Layer 3 of a small transformer language model trained on English Wikipedia (13 layers, counted from 0, width 64).
A neuron's activation on a vector x is GELU(gate . x) times (in . x), where the dot is the dot product.

Input weights of the MLP neurons that the questions are about. A number n stands for (n - 500) times 0.00051.
n1 gate: 607 538 557 815 511 334 232 642 296 333 569 171 500 602 690 484 423 297 479 743 358 714 234 414 423 665 575 681 637 297 398 365 585 786 762 411 539 311 620 682 341 662 516 148 562 106 674 456 451 899 325 203 599 356 373 528 363 684 484 220 668 474 732 257
n9 gate: 874 424 427 648 875 399 347 633 544 836 617 581 397 346 472 445 553 266 342 551 471 525 336 542 665 453 765 630 543 454 492 594 652 678 533 526 575 522 504 411 399 447 559 554 817 798 416 622 487 360 315 558 539 382 570 707 405 432 522 368 607 467 687 632
n14 gate: 390 671 573 462 529 500 586 706 574 328 528 545 452 582 710 514 418 704 257 548 215 438 454 405 729 720 716 552 442 377 362 206 486 353 393 195 599 406 857 183 359 454 538 402 555 514 694 485 703 353 462 749 471 372 515 426 98 816 519 505 298 631 500 241
n19 gate: 463 616 418 299 790 369 495 163 562 535 838 751 81 582 703 475 626 546 703 576 361 666 446 495 459 561 211 490 495 435 449 598 465 604 544 537 448 505 592 294 539 500 485 406 515 358 415 573 198 414 230 553 198 540 339 174 22 478 119 439 321 624 558 490
n29 gate: 291 573 546 362 517 461 523 589 482 448 577 335 338 517 529 491 657 447 483 613 538 638 454 154 580 452 640 333 287 474 847 588 582 251 454 433 500 370 395 448 260 437 682 364 836 465 527 558 592 394 881 455 304 694 340 455 716 412 593 665 272 334 517 574
n31 gate: 669 520 582 535 343 495 617 950 210 333 159 473 668 716 756 384 577 479 564 272 377 420 476 505 680 605 907 729 392 420 757 461 540 381 637 604 625 557 678 375 538 593 188 564 573 505 305 516 480 612 610 279 428 405 277 422 387 263 875 278 495 619 732 576
n91 gate: 495 391 375 593 474 183 511 623 419 238 628 483 347 460 545 537 290 660 684 852 372 761 303 448 420 684 584 443 516 510 359 832 412 671 658 613 440 171 764 656 610 282 568 572 485 212 418 774 352 51 293 162 258 443 500 348 537 567 431 270 489 567 485 159
n112 gate: 283 190 636 386 511 614 494 195 332 462 693 465 759 531 824 795 182 511 447 324 532 816 526 386 265 164 188 814 176 321 719 600 288 494 543 421 387 680 494 348 448 373 396 516 299 418 471 225 434 836 403 905 601 435 601 426 594 342 689 626 528 677 589 676
n119 gate: 505 731 565 366 427 586 352 670 213 587 737 353 515 344 269 688 348 421 703 849 505 596 761 298 337 399 427 486 520 505 558 588 643 490 378 276 445 599 481 505 597 365 341 297 402 74 676 455 471 766 724 218 342 467 490 530 495 237 220 457 505 784 482 607
n141 gate: 408 883 513 541 514 252 701 750 567 574 541 578 247 438 398 579 672 722 378 323 464 528 357 251 566 586 769 601 491 349 389 397 509 576 572 357 778 634 322 321 663 226 362 391 531 449 785 533 598 382 605 679 510 431 733 462 514 480 769 495 383 859 380 579
n189 gate: 520 800 477 666 673 628 566 556 510 462 509 535 423 423 285 553 555 573 276 721 364 552 343 352 427 479 541 126 607 400 376 376 533 578 542 820 822 579 432 196 518 143 462 495 444 711 710 638 548 515 632 675 701 225 362 798 631 694 451 778 346 369 582 394
n191 gate: 559 411 266 238 557 673 316 813 316 396 375 713 286 527 707 561 644 620 482 628 399 303 568 444 707 510 774 421 543 575 599 314 663 558 523 951 393 335 562 323 527 418 397 716 464 528 559 563 552 515 472 505 447 495 848 515 643 525 337 783 377 800 324 316
n206 gate: 436 542 391 692 277 631 625 481 461 604 175 550 533 284 437 382 288 519 380 595 458 575 637 698 307 349 373 350 404 523 661 404 538 316 284 446 344 851 486 580 644 573 312 703 386 656 421 204 553 375 659 534 733 627 345 525 783 126 481 538 815 495 324 286
n246 gate: 354 535 395 436 440 693 637 485 526 375 651 453 83 813 571 580 619 475 519 485 295 857 418 555 663 795 109 308 627 367 440 759 554 118 500 300 536 438 435 436 680 384 346 753 707 685 521 689 646 294 441 894 602 594 510 459 652 420 530 490 435 515 662 645
n1 in: 368 534 380 572 349 466 403 585 286 422 514 408 212 657 667 418 689 633 391 276 381 678 519 283 698 776 672 634 624 217 466 631 279 376 768 620 535 216 304 620 537 481 558 249 683 286 641 525 152 890 290 636 420 428 649 500 510 552 618 364 378 737 569 524
n9 in: 382 363 775 483 542 521 447 663 402 366 394 412 588 294 472 450 536 509 304 798 541 276 444 550 376 518 356 809 457 562 533 717 417 786 273 500 358 736 487 430 528 443 446 484 561 680 535 397 534 403 566 535 260 318 350 556 335 531 517 776 664 230 528 399
n14 in: 424 730 574 366 650 357 464 646 722 307 481 571 791 628 551 476 537 461 298 534 476 375 509 682 436 516 552 809 525 605 789 342 209 377 500 118 420 505 568 361 440 840 337 354 328 408 786 826 510 480 666 289 278 619 500 685 334 737 240 558 495 420 454 505
n19 in: 510 165 397 755 514 639 277 349 466 247 381 648 542 576 603 491 504 381 468 298 422 677 676 533 204 438 571 546 447 347 654 752 236 505 714 500 669 524 325 597 259 441 220 413 247 303 261 577 538 783 384 802 481 509 687 291 438 480 395 612 509 647 388 552
n29 in: 335 689 535 737 450 522 366 438 602 627 540 961 313 165 263 572 560 532 302 532 275 698 670 383 459 649 335 455 422 464 527 404 786 528 456 514 761 560 359 496 311 841 716 346 670 559 632 407 514 462 442 401 653 500 343 561 601 712 495 410 500 664 474 545
n31 in: 214 678 457 826 515 426 400 373 566 495 559 437 390 211 448 714 652 470 544 410 865 887 606 391 393 331 366 136 607 687 749 768 692 546 442 300 346 454 656 599 448 505 574 558 697 590 604 388 495 199 603 671 286 323 515 325 510 325 404 525 500 500 138 420
n91 in: 513 845 504 190 589 286 554 686 387 492 748 269 389 532 327 445 440 633 525 589 409 639 480 466 362 792 550 433 414 412 378 614 458 737 479 543 583 552 291 592 548 341 559 484 553 369 619 669 585 111 683 487 318 345 578 653 461 518 225 563 521 426 621 373
n112 in: 543 428 561 388 654 531 443 420 430 459 593 395 559 621 664 301 219 463 394 718 301 617 522 491 643 301 368 930 546 648 509 465 433 440 544 491 121 313 646 504 535 732 536 248 474 373 665 370 473 769 755 684 588 343 500 519 293 693 624 305 336 278 569 409
n119 in: 265 739 711 852 671 495 352 613 290 415 480 500 354 210 443 605 314 424 417 596 480 585 626 620 326 165 602 599 541 535 555 505 579 587 539 459 459 917 550 609 419 471 420 314 379 154 651 562 540 558 737 192 418 535 674 562 784 409 357 195 954 520 447 545
n141 in: 679 436 447 551 886 441 491 533 504 628 341 279 315 427 496 581 708 334 809 500 550 879 380 445 631 617 468 656 666 373 509 702 411 290 413 434 646 421 513 699 606 388 411 462 368 397 527 513 573 400 538 415 566 415 447 270 656 532 430 111 341 567 492 457
n189 in: 567 798 514 748 456 271 671 332 384 569 360 650 465 659 289 333 640 365 414 628 313 671 305 803 580 376 463 233 785 670 814 391 626 385 514 732 667 525 332 743 495 225 353 543 386 643 474 565 659 318 636 587 661 568 495 642 435 804 370 706 401 413 636 264
n191 in: 430 500 358 520 572 754 440 916 673 695 736 651 159 519 881 623 710 651 635 767 535 551 643 480 594 494 643 288 573 748 541 776 510 563 326 642 278 495 717 591 715 703 500 380 475 582 468 637 252 294 460 463 227 434 448 314 536 391 510 618 381 831 231 541
n206 in: 455 471 482 567 408 552 586 444 436 279 222 753 364 527 321 298 289 446 491 577 396 572 546 782 358 421 365 429 265 571 567 477 829 411 631 569 172 946 393 543 706 523 323 505 467 674 274 248 583 388 519 400 485 610 544 555 744 259 598 524 674 580 118 283
n246 in: 567 662 751 441 525 382 212 452 525 352 529 672 650 886 571 520 722 530 442 261 679 293 357 525 429 712 553 466 737 451 693 429 794 419 567 261 786 622 440 618 585 519 727 688 246 341 299 388 415 809 446 448 525 529 322 931 465 336 379 653 375 568 320 654

Each question shows a token from some text and the vector x that enters the MLP there. A number n stands for (n - 500) times 0.012.

" f": 631 402 509 617 628 413 697 486 665 368 494 434 406 535 614 238 584 555 490 606 609 612 634 513 591 483 526 487 328 306 588 677 619 615 630 657 602 702 492 506 421 685 403 547 583 350 407 741 532 555 254 699 396 688 620 592 84 474 602 540 508 520 427 520
Which of these neurons fires most? n19

"ed": 398 612 461 570 416 337 584 428 761 497 681 297 253 400 322 326 405 301 370 815 602 335 407 632 433 204 541 239 594 485 420 478 581 507 610 305 687 661 492 444 525 603 474 579 646 565 442 503 402 386 532 540 336 559 386 699 309 491 653 678 465 647 290 531
Which two neurons fire most, strongest first? n189, n206

" p": 560 500 575 611 599 556 787 513 579 460 407 435 387 477 555 328 510 580 331 579 706 350 737 579 620 611 557 602 263 335 643 469 740 650 595 741 569 607 474 587 439 688 444 509 496 224 364 674 548 438 305 664 435 553 404 477 128 628 582 449 502 565 526 619
Which of these neurons fires most? n19

" was": 424 641 611 427 514 461 688 637 717 482 439 545 233 330 344 504 695 532 118 609 551 472 527 547 574 736 571 637 300 269 331 576 582 524 663 293 397 674 388 556 660 524 457 619 509 167 551 657 526 379 424 426 518 585 545 585 384 626 641 367 506 714 429 559
The three highest activations, in order: n14, n91, n141

"en": 249 546 419 555 410 691 548 407 710 590 588 468 460 579 564 491 629 345 546 421 752 348 309 481 551 527 532 460 511 536 487 599 445 502 536 591 509 683 387 715 493 546 355 501 380 610 376 786 291 462 291 595 299 636 382 557 647 799 612 634 647 750 480 687
The three highest activations, in order: n246, n19, n91

"6": 580 457 512 611 353 431 655 484 617 361 719 397 663 176 641 501 486 368 237 641 587 353 306 357 611 509 587 440 570 648 627 364 452 470 653 772 556 610 529 476 577 540 484 508 801 586 599 590 465 371 346 537 338 768 607 633 428 443 604 351 496 529 427 536
Which of these neurons fires most? n9

" M": 446 636 456 621 461 674 606 557 701 288 497 326 580 468 449 517 464 674 498 740 676 466 550 505 555 761 628 623 337 478 663 543 716 668 490 626 574 505 380 548 460 589 523 540 516 452 336 764 588 492 377 737 562 756 299 756 259 571 604 419 660 404 449 342
Which of these neurons fires most? n14

"et": 246 595 578 552 696 541 440 303 725 507 663 606 531 463 437 339 511 481 506 350 759 536 454 588 594 530 564 545 594 626 444 375 473 654 686 537 408 702 516 693 520 591 450 839 627 450 343 793 441 649 555 630 280 598 444 251 597 732 514 556 439 454 475 548
Which of these neurons fires most? n19

"f": 553 582 469 584 558 426 731 553 529 554 532 427 487 453 543 431 545 310 391 621 483 568 259 380 562 461 723 695 517 772 391 559 608 608 568 395 480 733 625 471 423 664 586 670 713 454 546 512 421 253 229 684 465 669 381 628 507 774 428 615 472 264 309 763
Which of these neurons fires most? n9

"t": 584 570 438 674 602 285 597 418 724 569 470 544 252 434 456 464 637 630 419 532 722 492 354 380 558 344 521 569 514 600 518 410 527 762 437 724 399 713 550 645 419 622 507 556 836 533 415 650 399 328 623 655 561 483 320 721 698 675 489 496 536 554 195 460
Which of these neurons fires most? n189

",": 399 464 544 510 510 591 808 595 759 258 524 487 603 304 344 663 514 507 457 563 653 392 582 377 623 615 588 445 339 711 540 611 580 689 749 582 702 464 280 613 563 578 351 683 654 281 430 541 564 442 366 571 510 570 664 387 412 561 676 469 406 477 305 551
The most active neuron and its activation: n112, at about 0.28

"o": 191 628 476 489 489 556 434 634 420 500 467 504 423 424 425 311 418 321 539 622 729 192 585 450 744 430 479 685 460 341 472 570 720 540 565 659 359 711 630 784 401 412 340 467 657 453 554 552 616 578 475 578 505 548 558 675 477 522 690 689 443 307 543 555
The most active neuron and its activation: n9, at about 0.71

"em": 447 532 428 531 474 636 466 341 444 352 772 245 364 378 446 393 336 740 658 614 625 371 573 454 534 670 464 429 394 488 530 572 546 380 291 441 421 663 606 723 649 653 251 709 426 417 271 727 419 414 527 604 585 590 114 569 456 575 678 582 434 542 461 458
Which of these neurons fires most? n206

"el": 400 394 391 636 389 624 470 419 541 382 326 648 456 401 499 371 365 422 681 706 710 478 400 537 476 260 576 275 340 520 689 636 425 750 409 495 492 731 563 380 667 283 490 596 637 536 400 668 414 424 437 652 287 597 497 588 630 730 600 546 503 483 366 813
Which of these neurons fires most? n206

"le": 244 548 371 367 696 500 608 644 678 531 374 376 362 425 523 687 651 355 496 390 644 374 289 442 531 615 690 454 496 550 678 457 591 594 673 375 338 499 773 535 471 509 566 548 575 392 417 735 383 482 673 485 541 765 647 477 410 625 651 420 296 594 376 728
Which of these neurons fires most? n191

"it": 486 486 328 537 502 597 518 347 547 462 455 337 360 598 628 576 587 487 268 433 701 375 191 416 451 517 652 587 319 375 270 421 649 607 559 518 354 729 421 569 651 505 473 740 523 505 302 493 521 536 387 699 365 443 450 709 613 451 682 581 245 463 247 382
Which of these neurons fires most? n246

"ig": 411 445 462 638 506 377 341 450 609 582 668 486 536 570 523 651 497 418 404 622 663 450 269 478 455 305 573 443 547 415 559 651 530 521 757 564 169 721 518 432 585 681 348 351 579 576 548 804 530 499 503 780 412 643 185 451 607 565 638 515 281 333 407 745
Which two neurons fire most, strongest first? n112, n9

"a": 189 688 373 452 535 506 548 446 411 356 723 509 731 379 314 541 656 467 395 587 478 407 525 339 579 325 613 450 407 615 579 680 560 602 721 546 500 641 647 699 559 614 288 464 622 659 328 685 496 513 539 624 476 505 383 656 421 443 623 537 188 505 388 746
The three highest activations, in order: n31, n29, n189

"e": 191 743 546 332 502 438 629 415 624 451 553 325 426 403 588 375 452 398 427 650 566 403 394 532 549 548 604 428 411 518 421 478 575 298 622 466 543 677 631 556 334 499 425 729 704 533 278 690 341 250 584 461 397 634 272 449 666 494 666 378 409 419 429 838
Which of these neurons fires most? n31

"an": 235 762 751 687 530 654 511 261 505 414 685 386 395 531 300 713 490 486 420 502 644 303 522 410 550 407 585 508 502 523 299 538 592 579 497 591 617 700 512 654 502 523 528 371 644 500 638 674 267 582 367 577 450 663 542 569 410 441 679 441 358 710 482 418
The most active neuron and its activation: n119, at about 1.4

" as": 392 554 524 621 543 385 597 682 626 443 494 245 498 455 387 448 581 667 371 557 660 376 408 325 620 849 401 541 274 345 498 580 623 660 661 627 610 639 306 697 743 615 521 581 502 355 613 404 648 587 618 590 545 563 695 479 440 634 730 458 673 431 355 630
Which of these neurons fires most? n1

"v": 445 419 460 550 462 597 619 502 417 600 440 284 405 380 272 520 452 377 573 558 835 459 399 355 562 484 316 558 281 558 577 458 607 488 621 389 632 551 647 611 673 589 584 574 603 608 549 921 550 295 393 756 510 534 430 719 615 645 593 484 558 391 414 757
The most active neuron and its activation: n9, at about 0.37

"il": 445 324 220 741 439 454 632 708 429 433 378 359 353 447 360 432 449 409 604 640 672 409 355 515 582 364 619 441 522 483 450 601 474 701 403 648 422 702 642 658 452 572 529 725 477 303 352 679 451 437 494 674 759 616 379 507 437 626 672 608 326 688 383 542
Which of these neurons fires most? n191

"r": 418 359 541 517 498 792 516 448 672 414 582 460 417 380 538 474 563 432 496 619 641 552 429 482 677 570 668 342 655 319 641 332 698 626 420 488 278 765 523 537 526 564 823 329 556 557 490 616 368 250 441 603 533 429 390 766 492 757 660 438 509 650 326 456
The three highest activations, in order: n29, n191, n9

"in": 400 707 553 554 431 59 483 313 673 522 511 420 416 578 454 516 530 481 473 454 586 519 301 363 576 573 430 437 437 474 535 760 456 611 652 434 422 594 702 784 591 496 378 570 562 556 398 641 294 646 242 692 411 696 292 561 463 613 590 731 492 576 472 313
Which of these neurons fires most? n246

" and": 434 583 526 589 626 414 579 724 810 326 387 282 516 382 331 600 626 642 321 372 745 455 560 418 612 665 751 499 351 552 459 601 674 630 644 473 847 521 358 642 499 558 404 680 622 191 342 546 523 467 472 498 499 566 541 524 334 591 676 476 544 524 345 556
The three highest activations, in order: n31, n141, n91

"g": 315 589 452 493 630 616 367 553 490 489 413 292 388 401 405 293 400 336 206 441 794 469 518 337 419 197 655 474 491 466 637 530 625 564 516 561 486 779 501 613 427 542 529 465 507 665 710 565 395 238 324 440 417 707 577 481 664 756 549 360 576 295 401 684
Which two neurons fire most, strongest first? n9, n29

" on": 513 438 589 492 597 299 760 489 624 370 457 302 361 422 505 600 631 601 405 603 707 422 427 341 549 733 408 473 304 390 474 641 526 590 780 529 506 646 421 655 582 597 445 709 426 312 376 439 474 546 598 628 406 677 780 439 179 625 553 562 726 550 369 628
Which two neurons fire most, strongest first? n19, n91

"n": 396 592 748 542 638 446 391 326 547 462 546 415 427 384 627 858 570 547 564 590 551 466 276 567 448 505 703 342 559 553 476 555 659 515 708 553 685 710 475 593 609 486 576 423 504 366 315 555 406 570 507 682 366 718 314 651 601 423 362 672 370 632 282 792
The three highest activations, in order: n119, n19, n29

"l": 438 517 509 551 472 487 660 696 670 429 249 526 407 565 557 429 596 471 498 533 644 358 386 381 455 445 755 291 436 587 641 632 702 761 500 499 459 672 695 503 502 465 578 288 734 323 391 577 526 402 483 593 439 684 391 906 604 722 501 512 334 582 440 682
The most active neuron and its activation: n191, at about 1.2

"is": 372 534 397 718 446 462 555 640 398 686 442 576 309 281 297 314 481 556 410 569 617 577 362 464 667 801 469 480 245 338 569 549 585 437 633 547 191 572 494 681 594 641 552 535 465 429 486 604 588 568 345 595 542 459 451 562 584 761 638 480 276 809 316 401
Which of these neurons fires most? n141

" n": 496 384 497 525 722 414 711 526 587 506 534 354 520 534 768 529 486 696 325 718 587 433 746 412 670 699 597 684 218 388 688 504 698 521 619 443 490 731 411 436 413 610 310 462 605 467 443 632 658 627 471 718 456 715 541 512 443 551 542 569 615 433 374 633
Which of these neurons fires most? n14

"\n": 322 410 706 622 531 524 457 425 628 359 472 405 546 507 461 452 653 636 356 520 658 376 592 590 490 669 615 436 310 593 650 721 680 549 661 579 421 518 364 580 504 707 550 814 579 396 535 483 649 343 465 385 476 682 504 659 370 338 728 493 453 462 288 727
The three highest activations, in order: n31, n29, n206

" N": 428 638 495 557 630 560 612 563 668 419 563 327 516 465 676 627 415 773 337 629 562 440 592 418 650 624 582 639 239 497 596 455 707 484 611 579 415 695 381 530 328 606 453 459 603 416 371 608 667 561 503 795 485 792 437 695 336 438 588 465 601 336 369 555
Which of these neurons fires most? n14

" for": 538 496 384 620 783 168 697 610 672 327 530 341 400 583 633 514 467 674 262 602 806 510 402 427 513 699 518 424 443 424 530 542 619 604 651 556 597 544 297 557 612 479 441 621 443 332 381 492 464 439 443 692 569 590 688 461 278 635 680 549 633 554 324 710
The most active neuron and its activation: n91, at about 1

" G": 408 527 459 512 553 584 660 529 637 254 337 278 497 487 640 450 529 660 621 445 583 497 555 378 626 548 603 552 341 342 508 489 698 546 607 598 514 632 421 691 365 584 603 540 538 442 293 595 667 572 362 638 375 788 448 510 203 662 658 283 734 468 422 537
Which of these neurons fires most? n1

"c": 437 608 577 585 400 458 655 515 533 485 535 186 544 421 651 204 246 554 634 606 644 392 550 289 645 355 614 594 448 265 688 383 661 620 584 605 404 428 687 606 486 525 443 546 383 296 495 550 509 501 361 723 590 530 759 794 592 662 413 510 464 615 265 549
The three highest activations, in order: n112, n1, n119

" w": 539 307 492 578 543 441 768 475 723 361 453 269 574 620 459 333 419 631 282 530 693 647 514 429 656 717 653 559 508 292 497 641 692 638 639 607 632 674 376 444 568 561 433 683 576 355 470 819 640 606 437 554 536 572 480 464 321 432 586 501 545 396 274 507
Which of these neurons fires most? n246

"p": 322 643 697 800 662 370 649 475 460 507 535 281 490 453 398 397 456 413 539 666 788 596 425 255 562 174 678 396 392 531 473 347 713 516 423 480 388 655 697 484 516 691 334 433 480 247 606 642 493 420 367 391 487 507 377 651 520 584 430 365 501 339 559 542
Which of these neurons fires most? n119

"y": 156 486 566 619 481 702 507 329 469 367 424 312 520 406 492 421 340 382 465 526 454 477 432 513 576 375 723 370 277 385 622 579 652 512 365 688 465 450 700 766 332 392 447 583 711 347 472 584 413 558 726 566 447 575 584 442 514 719 686 639 595 545 403 291
Which of these neurons fires most? n206